Layer 2 of a small transformer language model trained on English Wikipedia (10 layers, counted from 0, width 128). Numbers have three digits each and are written without spaces.
A neuron adds its activation times its output weights to the MLP's output. To switch it off is to set its activation to zero at one token and run the rest of the model.

Output weights of the MLP neurons that the questions are about. A number n stands for (n - 500) times 0.0012.
n17: 623572592380408178544320322492568442457290514684501566577652404460349816381575504499384843583561611447337471310638449650442575499489418499476288503364571498556490541429726629544568567660290457661380590580469633414642561413567573457546266527384487381365491584481612692371597537561420783473544480627466489165526393262621421602314443672473354363599620397456592416698550384288499648572484
n69: 373449645552546616461448684338772655624511457497515660505597608390415419479393519579395424589511493496491390517559553639584525359578581694685437524375589371524523633747674419531485676526478582760637607660594693595490374476386493543509486416635602574509576567389482544041473389566648627837622597450511441598428546313251382475377507693393526284759470572422510733509518568637538639543529
n76: 619385419483362501614405548572492403546435591548513490673437534710682665416480503355580457429529481574446658370361470822627498450734555510378567395528563358681328386290378586718506209647651661497353478576397379434429356607501561176397344508538611527604466635769381445401646667544574444543514515452519689345651402403741516450363331536457619340757512581506490463398842619391634521414361
n77: 523511442530246402718300435583686540623534445585499644560380257466528364367371487556488155533496654389534395407521431329406468479418952530506521474506683432534524507523550660347479408518469551526486506354572551469379440376530551626665168430374452489557564389416504334345419670482491576526462448665514540656525458346274469669299487460494531479528509279513596591374516430435492503594478
n78: 594654341449337399480499497392699326448551398379428409570760341557353515498672448459370103546531639598531491464358578651406378529526445462468756655598366550567827497394274563452465564500279288459604404365297707691254483349579404531601554523691398459484452308550495398433412546462380463478570587280529391304361479379502408597611468644296441594547298569376458368484574472447729606681529
n79: 446595691531424448483418620396485413695340482517314503830666546435622512647386543409441845288666459427450582690710651410189567566705378609508457718638530413336596443482446555495570635586503625590746456647557384445387597598152686642441557337570548545480490544585431491379583508651539582585523612506655546516499577473377437426581660778729413432525623633228381458383616393449355401532345
n82: 465406470542672574453472626718585475470421374413512566567381723372320487461434512565493708418579463372485403528581460358541463287459562467605459471496631887297749658603460435581443375611408425625336686478434638470431633562439418610471638342544490629410441555343402564479339426310370406449492355627723338568333461672449432607559538474483491431444455304457555363395734585582587556547331
n103: 615494464662629410354309439607449603560480694603287382629675404609540342256484482487555508474329481425660594223566604319567566557510461426379498520495506536315519280323366442473536606497314508713344664452497584537349382574670703371528422433623629607322547608483630472413832441613559506225673455284480508404577660708601432341639549576433386653655551778476561397508530552396354450555460
n109: 359620491419397592655546704525466209526637754629468660641556586502465677389611445536467472542450623533467523475532391468743521619330754376597611465552509484553598447406725450494370677311371515619398642674471423445489655546471640298504522539510422638500494650584261531428303417449516579601576661515498440611302428392676486261352586470455412728322561501570367596605325639479375739553592
n110: 455484453433396679518486554651554514402799446602484571484413547591428445523577449428516375275608611723574704618513584408575537580386556764621549506436777528633511397361538573458515404445580451500330475509249388411566390438666362554480271565427384576741328524691741548254479574535464517470625476492515376653485568476402405443310595556594238544362535486374533497412424354575702487531397
n117: 401535601371354355651197494510391390402541357431481462553544437578531498550436423533472601629380486578513292621384275481421690375448641444676598585354583565417394550397374435535479504358710429597492633661465356647617335364655405507488346595424381462535442494341626542236523635386651415668461378592581615584616618508559616370703439531516424726458475509426465573434544436437633510393253
n132: 377552662530515509410511608627457429402791327587466526543467492503510576426518414451332227376592545393622535545377568526513533693515778398506474536434401569615584541420332548316351643328450300518630595649409541525528549292524508673597538477559470611507520395452262365537576685674454452448412417484532576603253490253421535626442484555596284497588418462573449588402502624347540537596362
n188: 371580629493549222557465528333500426415625462606614638381480496421638558526643459576684699333520292486538384371422505328417558690609249598672668461651443468578421505380641799431279450429385357476424809596581517442677655623468454591248440451615495480512341478525339322441262623394527607510371564536540373634337550603657566568450498563686698720592481639483411433448607660406464388502412
n211: 580516585494320682574379399324410412577510443408588517589536423612566445664376604570625617420266246529444449467620459943548681618463275622453411463292531651463354455394552822556389374604583543565427625522596562371453437557530530576542651673465455590534600528434574502476581511561384710415654402569629543404467380563522562515578442518494454267385543547513491688566312294575469524523680
n230: 590444656579583333617506486522620467579575524362606361604506319402537544584474408483373121402525410379585287455465593660662552641571672475401420368479515552441595528333472421477495437342382380482335462485484539339592490249517419500533312485426672726469462434638413517648625514468527530472403222589498617319249253588483437573314378456409604613277384611431405442574437649482589501629381
n234: 687464612409460565482464386431494661612284317459435327391616539480478619555408660499404610532575543558541553626547441601640369209705427551583489371490546371497282441704716510482698318747587651389695534534624705223725580462521790417410716581380508509345417664645462569349692674594457528253549531471646538618713555454510377718390435501524604345386356512493269570476532454264522358478532

Each question names a token from some text and the token that comes next. It shows the activations a of the neurons there, in the order above. A number n stands for (n - 500) times 0.0069.

Then comes g, the gradient of the next token's log-probability with respect to the MLP's output, scaled to length 1. A neuron's effect is roughly proportional to its activation times (output weights . g). A number n stands for (n - 500) times 0.00073.

" res", then "ides"
a: 491483507490544559493497417487205477492473527551
g: 337354515551465593579495441317333455208262545522535584451516495445587409635492643623466374694646622516480530683673631437186573437516593596378375603765313512474559582603378552546388508603288625429309419477305438535475534528293479540640615236537386556644500487498666471458648499531384308554753781419523307580429592328424517618416479390534230525413514449440539782274487499361637367512514
Which two neurons, each switched off alone, lower its probability most, in order? n117, n79

"iss", then "y"
a: 514578496485478501502425493500503508488470488510
g: 442454810544682534546531608780612607682248322470415679294380480473464583456483383439501415581671532414440468556534456535619478456294595386469405536557645393530726413516527484465561459638534471691616429548645532424321559721649495504346479382552407470705535598257337693378717604698409461695572397701397405393456221499314539272564335682626366598295526488392466362434462493336540370475642
Switching off which neuron hurts the next token most? n69

"\",", then " the"
a: 500606513485501642490500498504500501498534495529
g: 489554340358409503580473198302318427365667634459324487622535572497668456574406469593445543423779528698156474685620720577471547453369511405391443643443565400299484430653532415316550566524714631677702363535439428601654499469400382612560558524286517599656689521294352381420526527600417534342390217469660671348468513667577528494587613625578563296481602414572388689323381510507610555499540
Switching off which neuron hurts the next token most? n79

"em", then "s to"
a: 480483538510493549476501501491500509504476513513
g: 664240493492504563648570593386380587428505562236387461537579267339466511579479611385407438624468755586643300623533763552333636403416476393490398416597556572388340367416523474362453423461324724565644542789499521510386516527530568298416515396616658413775635569410351533206547479665412433322501232499480412720717592624468580553426708483548658497246547527388578479370624457406471449385445
Switching off which neuron hurts the next token most? n79

" d", then "ies"
a: 488497502467499518506470500481500491531485498280
g: 517457373562595546535467466531438521378468746498421581628503604499626550612596487590563383549551472347355444545438781620676461498618367523466374462734511363595755587299457422507260754300568549450329462753343308706642632606504291539347532543447717443510522562443274562344545623677419490579597401570552425450622407441179528375618579558726396344602459642404384250698356499550368340560447
Switching off which neuron hurts the next token most? n234

" second", then " pl"
a: 503826483582443507538505499471484501455505503494
g: 491524380600512429469420615433451393399393528403542391569512324711382264647534495460491413514606484598592518500493403465379511544337521555508411572385442481381448536557420441286717626369448408560539354319405354582553093585631438567529515489312542576755532363193420505569615586709353284670423578405573457652723646540746657502542695539391556709647567651507607801416573560200370455620511
Which neuron, switched off, raises the next token's probability most? n69

" to", then " election"
a: 550503490490497498489490500407500503503502501489
g: 676519626542567297470425364493683599532313589490477420477341347686464519549425462221266491582665690403606389389564596503438308600620561407310267603247586472590252345657583469488423761607472542440372611624327548542535560398492324315469473572526511388439385498426570383542539389454422406560766575505681350415456408686649621559642521479821699477537534541755455503543495819608479558464539
Switching off which neuron hurts the next token most? n110

" | ", then "68"
a: 552507505492215517485463502494500488499500498505
g: 656424723506592637677663592512718704655343353622466448651610372572325530369526603590394460660632611566543459276329283503520482678627413700534574479439500424438883647659520351472502698486587337420553565612516571427540188596402588337617555526394417565365530398384491408528434588417265599506585399546444498497628538438567642406315690459480346545165432465597628379632665679486434508475401
Which neuron, switched off, raises the next token's probability most? n78

".", then "70"
a: 474501498500458508500460527499498469506490475646
g: 383463602351483538397250461398500619593595331571562624467381514484487778555423499539650580661438415433351370560400503383397361340377344709524449432505679530336562467552569615608512507405581274381456702683302466566624255563596458608387536735298504686426518664448621503465499461754294409444650564649609611579731638570600266522398355614493365490218764548320561361622526345391553443466453
Switching off which neuron hurts the next token most? n234

"ai", then " E"
a: 516495522500495482679462502499497457505509497490
g: 635707710473424638481638584564713406499686650545499683651428405484431426379567771426451544379453378351436324495429480482450474618528620314494604537194612594330584387414536521553570694388558383670702486702585483494529416401397594423624446210495543377386610541371334567440645587465412437490566258628408263498507465549147517334653656636500430531357675424593512571323563739616536706539522
Switching off which neuron hurts the next token most? n82

"in", then "ich"
a: 498490469490550501518495491502457516502505586535
g: 479294697580486468548309617384604543360776419263537402540469429403547364549777671539501477601469597284478626480377289400445360463448491424495502735483443532316496521449531547574463311372498536702625451260392667530810578609664358364504688408466585532448448344513480535387476608325451350393385445529312692561479301458350454440562477412542568448533563624682463427655550952502409403402327
Switching off which neuron hurts the next token most? n230

" elect", then "ors"
a: 500525596478453519502512500449495486694505476500
g: 527244596478450313385483486603748400559364424461457550323661539446435533461263423477437611581522450384578331594325493479496527618650520535599646426629642609276454300299466654424422666516242462522464554641339435568524615590340180454611442392435448614446267567626789431390559505208752662575628669497590428574690542422374653615467367676559404440569521312418301517617555440425669593506524
Switching off which neuron hurts the next token most? n188

" head", then " was"
a: 527519617402486540465502552401489503500480510508
g: 591511331048497450595581445388402539529442658529396392342611441549451401583551393501313490776587585680488565527455651464701393568462443431673340503608660391356748639425366416614609636415286341582529639485500461424713605440387581488323628655396508370384324786492583511460542510378342428504463401483259277641512425477549606603520300709410588594528425580678428539441383299619530634319516
Which neuron, switched off, raises the next token's probability most? n76

"As", then " a"
a: 500543463497498498493510495500503499283475466536
g: 550563566658363518520679388423335599461703408521553610737532283094539662427299325500441539608646516534488395673282630463676410290529454515278651557485553578761412516317425389329740507478494552528661468414555434436479660595503786421656487536565751539358676498410465568318399477524456388426422468400521421476655516419633386646596468384483603296555598476606556542479731654647653348420469
Switching off which neuron hurts the next token most? n188

"at", then "en"
a: 477551476497480533502505482500516519497562455510
g: 317393226684542621559598617626549488170313552538492366386618606632602340302551445404532440530572525488604524502515498582255476478527478574339213550632574364433351277450638418453604662651559396355695701356424391379463424650652338492575487459645584440571357351312565491524660334648440381506546226561367627454467475476634616553384597604221552700486381560564314425434478648403436556325654
Which neuron, switched off, raises the next token's probability most? n211

"er", then " to"
a: 465527500505494500568530504500510509499500517498
g: 213450577329460564341698567617337489548393312762458386572477664494563601461344317370363401433656562652496564496412458495434550545352487743439723484413775478576325279543597258589609411571511500366634452730585617601507516742431200557577342448446504531647512492497649620564472477387521456449251433532648663523621497428571531624538396710476459313493382502367401520363645472600848504497600
Which neuron, switched off, raises the next token's probability most? n103

"19", then ","
a: 498509293494451518501533501523422460481502555499
g: 398493496410848385623335384578339666458583335391486473405547509377189380634520293514515412588626518557428254352486457415101400487521431624508418495482495403314495462673615488672380575606609429536513430520419529433528521588677358651433300458500496595632271614476407499392620510189526588494485480283478529512695441617511412474398599534506408631539701271357425422580580505100371539494411
Which neuron, switched off, raises the next token's probability most? n117

"out", then " remained"
a: 459492502481485526499505535490461475493512468500
g: 525305567845647502452500542592609790593602640324219433482475626613693641549688522673450496452415430369479621335248728412602618568471496591491323562659202449452706708409480474492446561718615400438248527454547390489696555358488594462608457338420438519477485436552430550650696433559329774417433512375464480610720612535433407530653659637387540524441470438494701662484473619640427475518539
Switching off which neuron hurts the next token most? n117

" Bro", then "ck"
a: 505292513497494477498546498515527500480498496545
g: 562556245249587443502372550265450404350453502596541415659594326603372523283382667326364539449527595472763727447518342615344648468468387323431422348482652435561535560654469533196535518586376612282569347564638487279694610426585419543370501466509549402425445662430579595556542658463259424719400294549469463496410537653610566554457312410388691721436355335460491504404658627651601488518296
Switching off which neuron hurts the next token most? n69

" school", then " g"
a: 510545595471478540522501523463500514636511509500
g: 632472476591478403672470384157619443339304368885536424695688473337496618407282445514734565550480526483497492411610584567680530578464448557348517626385281434503639399413646484438339338535491507496384577583608484457540445553601652461481512630446404564459417261617514632731353757312763538432762536503455567473634424551648294634277297356453454644528615482464547352482350402510664521466501
Switching off which neuron hurts the next token most? n188

" Sam", then " O"
a: 496502503524475533554469491588521503537516511489
g: 641532506574489346582611371312417504474595485633497488456623368519393552234547598546675598530518491405487301528347658741716587574427554341629790517385571493432426499391655429554339453339455381544428803680710745448434313644300524509178489471468509447363498376425254568366645474569549350406512319567690466343498482688636492431617438724564541539510437619455495654459495831460480620392423
Which neuron, switched off, raises the next token's probability most? n110

"at", then "on,"
a: 462541490497492532505527484496501519499575447508
g: 315602493521471332554545443722256573470434564424656648382417600580376443332417433546373387526355286628506378562562659408685297561625364368697417707559352446458411472519298449377637463491148583574784474436519476504316447422360412561503474433289451589639432584437628599688427584281443391582400521447409695355432511402312726450202588484624391613600354504427402731610472610559663523524445
Which neuron, switched off, raises the next token's probability most? n211

"ab", then "b"
a: 486492479489395499489496493507510517549475498503
g: 526554523286429607346271531598566349552564568505381529463388343548481475289433347321522464572579294580526602316526648594289454581334495292277466530641551659510781615442359645597493145345344436388507529597705458377397470640511651598322504612650424258389452441553356407413551430661447647457426307652548399395534673464484507432514459200587434533794547505513592378422498510752656526468456
Which neuron, switched off, raises the next token's probability most? n78

"en", then " to be"
a: 507496488495499500512512523489520482573496550500
g: 442403642739413485442583497629490617446563662558483304655555639522544651366311581407375466339331654391504451249442328562408534467259481499406553602388193560638541490836514407513515535263456479511660573750692671615500342657595153376652457418514464518508550438670381512584610410480531410518435508598349685432481428208408511572614401491378562365337773506396529480353593469499621446633449
Which neuron, switched off, raises the next token's probability most? n188